Layer 11 of a small transformer language model trained on English Wikipedia (14 layers, counted from 0, width 64).
Take only the direct path to the model's output, skipping the later layers: a vector added to the residual stream pushes a token's score in proportion to its dot product with that token's output vector.

Output vectors of the tokens that the questions are about. A number n stands for (n - 500) times 0.0071.
"elic ": 641 440 488 592 390 407 620 500 445 438 326 591 466 604 497 448 534 443 568 192 471 315 590 444 513 513 599 432 570 368 462 573 474 626 574 457 588 637 414 550 671 291 561 540 533 587 536 578 623 622 671 470 573 434 439 627 398 497 598 360 359 428 793 419
"rock ": 493 521 555 453 377 433 698 438 584 477 471 503 535 622 577 436 539 493 594 382 486 450 546 556 377 624 545 434 662 527 550 533 337 540 455 322 548 675 487 465 569 495 445 495 585 440 401 647 602 535 608 436 422 460 418 583 424 601 509 432 518 474 437 386
"Added ": 397 468 694 429 331 344 771 553 415 674 332 479 636 576 577 236 471 450 592 459 579 448 405 193 568 488 555 604 666 667 524 453 456 564 610 315 514 453 407 508 487 518 493 545 643 271 266 355 535 645 492 374 512 318 489 599 275 663 564 451 619 464 611 531
"endemic ": 422 559 618 376 386 419 685 657 463 381 390 645 510 650 490 412 559 473 345 383 406 409 650 528 692 520 561 353 641 458 658 600 213 492 610 396 440 683 555 408 425 519 551 370 335 376 278 507 619 513 437 386 510 316 491 549 349 509 612 463 503 503 583 517
"%. ": 375 452 494 368 439 449 446 473 565 518 310 533 580 424 605 520 535 461 365 494 408 401 374 369 642 502 526 414 557 677 431 615 492 568 433 464 528 627 422 662 528 332 642 373 467 390 455 442 520 482 585 456 683 340 650 509 358 456 668 472 394 406 546 374
"Olympics ": 398 347 420 361 408 362 687 606 620 500 427 619 332 640 574 513 596 460 384 549 506 417 593 506 509 419 547 583 623 457 484 554 238 440 606 375 475 540 294 407 538 568 401 528 446 486 468 537 475 467 557 303 340 389 587 502 542 617 480 444 418 523 683 335
"idden ": 244 458 493 375 315 216 744 538 620 434 361 473 645 384 602 266 352 437 343 296 489 410 472 409 543 505 582 525 657 500 515 507 305 509 601 361 445 603 495 525 459 395 373 562 504 528 435 355 602 528 608 504 444 459 346 623 396 463 676 553 293 547 493 420
"Phylum": 392 641 386 482 411 356 927 542 615 548 340 761 318 539 378 204 359 431 393 520 512 212 274 369 529 489 558 800 425 487 689 681 228 424 615 408 669 544 525 481 978 547 495 391 390 706 322 519 632 599 562 368 679 433 190 647 197 479 455 358 362 410 510 283
"Mowtowr": 400 275 552 57 218 96 822 643 445 494 263 632 552 636 688 287 323 327 262 630 465 134 445 373 841 408 700 615 693 775 848 662 270 727 707 277 416 791 97 782 921 237 336 305 585 616 144 529 762 563 884 145 470 172 466 750 88 451 641 223 302 239 643 219
"tation ": 569 202 327 439 382 235 573 561 345 575 446 509 290 669 717 273 379 414 305 632 477 474 512 539 430 497 576 558 547 478 683 516 383 579 615 421 377 630 226 662 593 456 241 684 524 551 430 612 583 601 652 405 376 461 328 613 342 338 546 591 389 400 471 251
"used ": 543 568 482 431 439 412 580 586 457 609 474 558 507 469 400 444 522 510 485 394 371 376 505 490 594 604 480 605 528 662 560 648 453 456 645 387 417 453 596 541 344 596 422 476 443 426 451 556 524 559 514 463 580 425 498 536 391 502 581 500 565 466 401 624
"eting ": 424 523 509 457 479 535 742 486 559 361 408 650 516 424 538 320 296 427 433 319 390 324 467 398 522 500 568 418 585 567 562 414 464 557 613 566 301 417 387 506 482 427 500 354 522 485 520 541 552 518 606 365 477 485 661 540 448 645 665 439 534 359 626 393
"ander": 483 481 560 464 403 456 556 576 545 489 388 526 437 476 465 430 512 443 452 587 485 474 404 602 675 540 513 654 544 455 459 644 666 561 503 399 586 452 378 599 598 459 621 387 623 578 534 627 669 456 518 448 276 495 510 514 334 457 547 366 601 510 571 542
"Apps ": 438 539 576 242 427 251 589 598 493 698 429 500 467 467 504 463 435 390 601 807 451 448 516 627 521 399 587 786 569 794 496 543 328 729 454 569 406 640 409 512 514 322 460 356 368 401 655 563 634 500 512 307 435 391 298 621 471 685 672 488 351 278 705 521
"Written ": 420 613 500 418 450 486 812 401 435 526 419 675 422 402 577 514 409 432 484 264 488 512 427 497 522 514 546 634 667 528 687 515 488 611 620 596 589 442 532 553 561 460 530 414 444 458 349 643 697 648 572 406 448 325 530 561 365 324 639 459 472 444 370 535
"oldest ": 280 585 649 419 481 504 806 565 475 424 412 369 505 549 441 349 606 499 431 545 544 345 600 538 636 522 566 507 568 515 621 534 538 510 634 285 503 696 236 342 459 592 540 369 406 503 483 503 482 411 679 360 405 479 345 568 415 455 610 485 442 335 686 444
"oned ": 436 432 672 251 402 309 666 639 481 500 395 528 438 458 510 439 533 448 605 351 514 496 400 456 652 542 561 520 786 564 668 436 584 485 588 449 341 523 367 542 404 292 385 503 535 689 631 266 557 487 581 475 476 473 549 633 411 417 546 488 532 348 516 487
"ism ": 595 439 517 356 477 517 558 508 332 656 384 523 569 565 677 574 386 443 355 510 427 431 453 513 558 574 533 596 500 648 589 454 457 466 558 427 361 494 347 452 503 351 678 595 500 398 588 669 562 722 537 466 370 457 523 598 353 545 468 390 440 460 641 324
"omer": 426 387 590 417 412 458 628 658 314 452 421 666 486 657 587 321 352 432 461 364 461 421 399 347 690 585 532 529 523 497 619 479 644 589 554 415 604 708 431 588 558 491 616 573 636 606 449 436 681 512 541 486 582 467 509 578 338 476 539 571 568 402 663 378
"re": 528 435 497 502 535 504 493 497 470 517 475 472 507 476 449 599 455 544 526 488 452 577 453 561 422 562 481 519 517 460 415 467 466 449 506 519 519 414 397 487 409 540 332 420 602 632 550 494 462 441 366 473 550 556 408 447 485 514 514 555 498 533 553 649
"prais": 551 406 374 377 503 284 561 521 420 423 417 487 546 488 594 434 467 478 555 324 428 339 425 337 431 586 517 579 550 554 652 506 369 538 665 497 329 567 558 547 632 375 377 516 577 566 440 530 516 673 509 371 550 385 329 529 331 592 770 434 481 539 572 476
"householder ": 470 347 471 397 258 320 514 548 608 470 384 294 431 492 564 513 641 428 324 407 670 387 420 603 818 512 538 508 557 511 635 578 164 403 638 453 486 528 363 562 513 630 647 500 504 474 462 516 710 400 559 409 660 263 425 682 364 372 692 460 458 489 734 385
"graphic ": 411 460 545 608 411 500 523 436 372 604 412 589 496 446 643 321 422 479 547 297 468 432 419 500 473 591 535 481 503 488 657 569 395 619 709 505 529 577 375 430 580 461 342 421 522 528 486 639 567 598 589 377 497 457 340 593 437 435 581 545 534 426 489 437
"thum": 208 486 540 280 489 522 627 597 569 307 365 522 573 507 497 271 479 410 419 607 572 550 481 387 563 584 555 507 437 563 635 592 392 593 641 562 618 572 242 377 656 445 394 424 527 474 333 601 534 641 614 437 469 409 427 592 422 598 610 401 530 516 399 345
"gri": 418 332 598 269 412 426 535 579 338 403 392 380 438 629 521 388 450 480 509 388 437 409 561 680 549 593 473 562 615 575 467 467 534 505 532 516 395 423 395 434 599 568 600 590 552 517 525 783 487 591 430 375 425 473 298 554 424 552 576 484 474 505 649 523
"orial ": 261 461 654 604 458 403 433 492 350 479 367 514 495 503 491 435 527 435 345 433 439 582 494 510 624 493 559 704 532 355 458 415 508 582 459 354 568 646 228 626 606 436 482 375 525 577 434 434 680 616 578 373 513 465 432 637 440 508 532 558 447 401 531 327
"that ": 365 582 560 511 467 423 496 626 536 626 458 461 408 412 402 430 577 545 466 349 343 432 668 412 578 564 452 448 484 357 484 409 578 481 781 392 418 402 631 515 490 365 560 615 596 342 529 473 525 529 404 433 463 393 440 554 533 492 452 606 513 658 337 479
"Died": 386 350 288 464 410 317 538 453 574 518 456 648 448 504 456 334 453 454 522 641 504 299 445 538 532 503 547 702 563 596 619 571 417 617 629 392 461 453 482 804 618 340 568 399 298 510 420 647 559 812 404 425 159 450 473 524 357 537 500 378 628 450 518 439
"with ": 495 451 368 703 491 422 374 541 524 563 528 458 633 542 411 586 484 536 455 530 419 413 522 448 562 610 462 484 438 442 495 461 323 570 601 452 521 669 676 713 573 409 317 528 500 550 541 461 552 464 575 471 446 447 391 544 471 409 505 646 544 595 477 539
"a ": 546 625 557 429 572 595 509 593 395 420 488 475 546 508 487 709 516 550 516 655 427 519 672 440 516 614 450 534 395 484 384 544 386 670 674 579 552 450 543 451 356 470 448 528 464 527 561 599 555 347 435 563 551 541 498 529 414 551 405 610 491 505 398 476

Each question shows what one neuron of this layer's MLP adds at an activation of 1. A number n stands for (n - 500) times 0.0016.

n135: 423 411 523 609 540 459 557 540 460 588 492 444 556 459 618 379 479 451 416 417 436 625 419 527 325 684 463 361 481 461 470 505 501 417 652 576 580 480 382 362 529 577 626 617 363 455 368 488 400 572 619 302 541 668 315 568 580 472 477 512 545 439 678 594
Which of these tokens does it push up most? "graphic "

n199: 492 568 612 597 639 420 453 466 461 746 299 357 553 475 451 498 569 542 471 537 365 408 601 646 445 512 737 346 551 566 467 532 641 331 419 248 536 513 536 565 468 439 691 459 551 438 436 578 512 471 459 461 531 500 399 560 542 687 516 646 442 508 429 596
Which of these tokens does it push up most? "that "

n13: 560 378 508 524 521 470 589 468 507 477 551 513 508 509 564 535 607 420 678 397 628 532 574 544 631 256 491 523 505 698 490 513 510 584 529 382 584 487 539 444 424 586 507 496 577 440 506 473 479 535 485 387 308 489 390 586 425 744 422 610 405 515 473 623
Which two tokens does it push up most, strongest first? "Added ", "Apps "

n81: 652 437 446 502 469 403 596 474 506 430 314 434 521 422 486 521 537 300 592 457 565 533 439 528 651 458 499 555 426 489 531 400 440 534 438 498 395 399 499 490 402 548 573 555 400 556 503 342 499 397 490 335 419 364 437 485 427 470 466 756 672 476 497 563
Which two tokens does it push up most, strongest first? "householder ", "oned "

n24: 494 591 592 534 614 550 539 594 430 619 530 311 489 582 564 585 504 583 415 542 494 583 391 374 428 384 666 540 483 475 485 604 544 607 677 699 514 549 478 453 461 471 481 573 620 523 653 412 481 519 602 486 595 591 492 546 498 611 508 476 566 591 412 549
Which of these tokens does it push down most? "Died"

n113: 554 424 519 566 489 434 400 445 545 631 454 454 542 447 521 635 545 509 536 536 559 645 563 428 661 479 619 492 590 339 330 545 505 257 638 609 535 428 512 317 503 557 574 587 500 554 443 573 619 565 662 308 411 447 516 468 355 525 561 339 490 470 408 623
Which of these tokens does it push down most? "omer"

n230: 436 351 429 461 516 333 385 483 500 640 495 595 593 345 392 415 480 277 568 551 486 467 493 423 519 580 423 450 503 444 474 496 422 498 533 632 493 483 505 510 585 472 451 417 381 446 555 379 417 496 441 513 536 727 597 546 648 393 454 429 540 561 571 456
Which two tokens does it push up most, strongest first? "Died", "with "

n128: 507 541 571 390 525 377 477 461 619 517 552 588 574 497 447 507 472 450 605 518 537 436 541 450 426 515 529 517 360 338 654 424 508 436 459 600 541 532 278 417 393 452 605 506 404 592 653 421 484 450 300 435 413 558 512 484 427 554 515 522 428 526 452 359
Which of these tokens does it push down most? "used "

n176: 508 456 501 562 521 522 540 581 282 479 726 436 564 537 462 555 399 569 557 393 487 587 507 501 528 330 550 494 492 493 465 436 445 445 500 343 637 606 568 460 585 366 567 412 457 337 518 609 468 565 782 536 450 404 402 616 616 481 424 369 497 530 523 498
Which of these tokens does it push up most? "elic "

n43: 355 442 765 471 501 604 601 448 528 500 573 579 407 612 632 467 470 668 539 531 494 411 464 495 364 454 517 405 545 667 301 453 616 467 440 554 524 425 497 436 514 450 584 598 615 563 325 372 549 621 541 359 540 358 540 661 455 499 453 348 506 547 405 652
Which two tokens does it push up most, strongest first? "Added ", "Mowtowr"

n151: 437 526 618 519 725 518 661 428 392 452 458 544 484 543 504 433 477 472 261 328 523 593 379 595 372 369 303 444 578 435 471 757 571 470 535 513 490 755 460 477 558 513 345 693 352 445 617 554 453 537 604 324 449 507 722 329 529 570 486 586 407 443 555 324
Which of these tokens does it push up most? "Olympics "

n93: 464 455 439 632 604 493 551 543 579 602 742 461 439 568 395 609 404 402 511 670 510 528 448 412 393 555 338 548 547 392 517 435 456 519 504 441 539 607 610 546 467 371 387 469 446 549 413 353 512 486 420 649 546 372 484 476 596 537 461 676 592 486 434 633
Which of these tokens does it push up most? "with "

n149: 436 570 469 641 488 489 543 555 561 528 607 420 430 504 627 683 595 564 449 430 562 571 559 419 476 371 478 406 661 402 492 498 484 586 574 644 703 363 511 543 628 474 487 339 514 507 453 435 540 561 501 569 583 531 626 578 554 458 417 518 502 406 528 566
Which of these tokens does it push up most? "Written "

n186: 479 337 469 373 483 548 502 355 467 520 424 592 389 405 565 588 540 527 576 623 563 474 489 537 456 649 470 543 538 573 495 574 502 622 641 410 639 278 518 395 538 553 602 548 470 364 497 399 552 396 413 557 479 605 633 404 466 725 382 563 592 443 428 446
Which of these tokens does it push up most? "a "

n196: 483 524 354 501 552 446 626 443 277 366 393 523 352 488 543 591 391 232 587 542 558 553 320 523 439 419 425 508 538 512 493 362 539 606 444 430 466 378 566 451 435 445 489 350 475 446 409 526 700 585 633 602 457 492 731 469 315 418 511 504 397 547 552 465
Which two tokens does it push up most, strongest first? "Written ", "Mowtowr"

n11: 523 570 527 504 540 697 543 422 434 505 315 546 557 382 480 473 532 444 491 687 508 606 450 463 486 529 387 452 521 455 490 501 533 615 537 387 477 513 449 426 425 439 536 498 545 518 738 481 540 722 434 577 480 694 715 492 462 592 545 437 453 480 589 355
Which of these tokens does it push up most? "ism "

n115: 559 506 370 465 435 558 531 507 558 449 315 455 525 503 335 551 525 486 444 418 517 412 534 543 393 481 630 437 430 380 336 537 500 399 437 602 452 588 217 566 611 423 435 483 442 391 599 559 362 508 468 541 436 568 544 594 478 467 334 488 606 440 472 509
Which two tokens does it push up most, strongest first? "elic ", "Olympics "

n190: 541 518 261 547 401 547 556 464 449 631 537 508 387 272 401 669 651 620 469 525 439 632 414 399 495 628 597 495 630 524 490 590 400 574 549 550 416 530 519 616 427 570 599 451 458 495 357 566 513 477 535 420 311 584 478 597 686 554 509 497 592 551 564 520
Which of these tokens does it push up most? "Died"

n208: 390 563 469 381 606 574 544 454 460 616 586 527 491 458 425 418 613 479 628 512 449 447 617 434 506 457 612 397 404 519 635 433 379 615 551 626 487 505 449 486 412 501 643 467 352 349 579 423 518 649 379 657 479 492 443 602 479 492 473 377 444 393 420 485
Which of these tokens does it push down most? "ander"

n99: 423 446 549 600 513 446 503 361 403 612 416 617 408 411 620 353 439 603 463 339 509 469 533 551 286 496 396 548 488 457 456 595 372 379 506 577 495 549 310 461 387 560 516 502 500 254 592 447 600 534 566 424 556 539 435 469 570 550 468 677 538 513 580 454
Which of these tokens does it push up most? "graphic "

n162: 456 689 532 600 593 637 689 562 434 451 685 427 582 375 508 485 590 504 481 530 606 560 518 427 576 476 660 490 488 641 517 518 457 562 678 384 582 518 667 416 477 610 555 579 445 468 541 609 557 506 560 361 443 422 552 487 536 395 358 554 491 350 540 480
Which of these tokens does it push up most? "oldest "

n141: 408 474 504 471 527 492 331 522 413 658 502 375 440 495 462 494 442 603 411 471 517 327 436 434 347 467 430 404 624 470 474 527 543 608 686 439 527 492 555 406 543 622 630 461 503 487 643 570 582 458 509 482 472 387 530 440 442 457 418 344 365 451 529 454
Which of these tokens does it push down most? "thum"

n127: 497 613 514 583 522 506 461 584 582 572 491 358 385 528 555 316 679 560 304 474 497 491 511 475 554 349 540 488 236 467 556 446 453 468 496 533 526 479 416 554 514 497 707 491 473 465 720 623 383 629 691 482 425 339 635 574 519 672 566 298 448 479 596 369
Which of these tokens does it push down most? "re"

n98: 432 482 464 563 476 622 425 545 484 426 472 491 600 558 556 372 409 456 476 573 590 520 643 583 625 582 664 617 500 446 337 400 514 548 497 510 565 505 368 362 468 393 483 553 516 425 631 623 474 617 543 569 610 474 666 652 465 532 421 378 429 593 394 353
Which of these tokens does it push up most? "thum"

n61: 425 461 388 576 552 408 758 489 442 486 513 471 626 509 515 656 461 325 647 596 659 631 427 487 476 265 350 514 388 596 677 430 454 431 459 562 391 457 587 454 564 604 474 473 397 513 487 375 431 693 488 475 490 374 717 471 520 312 523 608 511 489 667 523
Which of these tokens does it push up most? "Written "

n48: 470 618 503 588 684 493 426 419 497 479 596 456 459 410 683 615 455 702 635 501 418 587 457 521 368 530 431 611 570 529 526 449 524 499 636 554 381 319 581 574 528 441 548 453 482 537 577 448 405 435 498 732 576 589 497 495 541 569 510 454 433 706 481 577
Which of these tokens does it push down most? "Mowtowr"

n32: 496 616 541 671 493 562 524 471 315 553 348 401 577 253 303 604 544 627 520 368 449 615 508 588 626 472 582 650 465 404 453 610 639 313 446 384 710 620 424 581 478 520 587 273 542 442 440 617 481 504 486 380 438 483 604 619 512 618 663 517 559 606 436 533
Which two tokens does it push up most, strongest first? "orial ", "ander"

n71: 474 509 456 647 658 473 556 305 496 479 660 506 513 540 579 564 509 515 529 610 475 447 559 519 445 324 428 417 494 589 355 667 411 408 482 503 586 448 586 699 560 486 527 504 603 525 327 558 317 405 445 407 494 384 545 485 394 456 474 400 415 517 527 594
Which of these tokens does it push down most? "oned "

n59: 309 502 484 477 352 267 462 457 473 346 542 600 598 522 417 566 499 632 608 489 350 309 499 539 438 416 490 467 449 463 418 395 466 463 645 619 549 490 411 650 550 397 460 625 418 421 501 543 489 571 363 686 449 409 560 507 466 569 380 374 429 479 476 485
Which of these tokens does it push up most? "Died"

n242: 456 665 617 456 391 399 501 389 518 448 537 452 564 403 584 586 490 392 704 555 627 407 398 454 344 499 566 602 475 361 400 475 514 698 567 625 527 403 617 566 540 578 449 519 475 550 522 530 614 621 492 248 579 232 526 515 473 511 475 437 544 485 416 476
Which of these tokens does it push up most? "Written "

n47: 338 539 514 419 521 501 494 404 554 536 349 397 562 472 527 566 297 482 566 451 558 585 433 480 496 553 567 521 403 411 531 434 516 528 637 535 523 491 505 550 421 447 511 507 350 603 756 457 398 647 427 531 542 682 659 505 597 518 806 471 568 371 609 460
Which of these tokens does it push up most? "eting "

n80: 499 634 421 496 660 382 584 492 521 452 489 479 392 620 565 441 528 279 389 425 437 514 414 459 416 430 503 516 675 499 565 479 465 404 508 472 434 527 553 633 490 423 497 488 558 422 625 485 610 465 615 534 579 444 532 452 538 485 456 498 596 394 594 611
Which of these tokens does it push down most? "a "

n91: 331 356 621 527 437 598 617 430 375 542 426 463 434 590 563 603 412 381 483 467 616 562 466 489 432 467 539 588 523 479 425 624 542 438 593 465 583 493 569 593 504 431 468 475 516 598 475 423 619 609 516 486 659 558 527 503 581 594 505 536 478 296 484 603
Which of these tokens does it push up most? "orial "

n174: 547 553 601 593 608 417 565 611 539 590 519 565 506 494 359 534 574 322 388 502 514 523 470 522 528 427 592 439 524 535 465 370 476 494 581 627 439 562 576 551 666 524 495 391 343 599 495 475 669 493 377 444 537 492 527 481 577 545 527 362 595 521 469 520
Which of these tokens does it push down most? "tation "

n78: 472 576 468 425 353 565 479 484 615 527 377 358 529 353 661 507 422 389 495 607 441 346 542 493 584 550 478 480 465 636 600 633 501 406 399 453 532 381 670 369 525 530 458 612 504 588 568 315 432 391 567 457 532 452 480 465 307 479 401 503 487 640 467 466
Which of these tokens does it push up most? "Phylum"

n20: 667 495 551 500 458 532 488 511 641 516 793 411 609 591 485 487 539 531 586 460 497 525 599 556 521 580 580 297 589 526 453 486 463 647 438 292 528 646 495 439 498 565 502 606 482 496 605 578 404 538 397 551 531 450 615 423 582 537 604 508 376 550 493 349
Which of these tokens does it push up most? "rock "

n193: 384 343 661 489 544 505 556 392 429 481 654 505 615 653 564 535 537 369 440 465 405 392 484 417 565 378 396 476 563 528 508 367 441 626 547 505 557 537 496 483 554 520 537 531 649 447 553 614 582 555 591 455 557 699 440 556 455 423 455 428 423 515 618 450
Which of these tokens does it push down most? "used "

n206: 464 574 454 651 449 436 437 599 575 574 672 513 464 514 343 564 559 733 582 471 534 531 499 438 773 501 457 499 492 403 509 508 430 497 335 692 483 534 502 355 531 578 547 522 617 485 541 461 600 413 517 477 474 189 355 576 420 559 503 459 326 578 555 517
Which of these tokens does it push up most? "householder "

n67: 619 494 507 542 587 580 625 534 449 517 453 415 543 515 531 636 524 733 577 613 625 503 537 563 578 674 490 506 504 543 525 472 509 421 518 369 521 523 635 527 290 491 567 355 332 624 531 567 491 571 571 572 464 571 512 463 508 544 394 532 470 428 462 409
Which of these tokens does it push down most? "Mowtowr"

n111: 404 491 522 517 556 630 525 583 602 388 570 527 508 493 401 495 599 301 419 555 457 559 372 488 447 416 475 577 407 606 646 426 472 375 343 518 489 607 442 573 579 570 374 493 552 481 464 386 354 505 510 603 471 527 434 457 669 490 420 370 543 546 566 541
Which of these tokens does it push down most? "elic "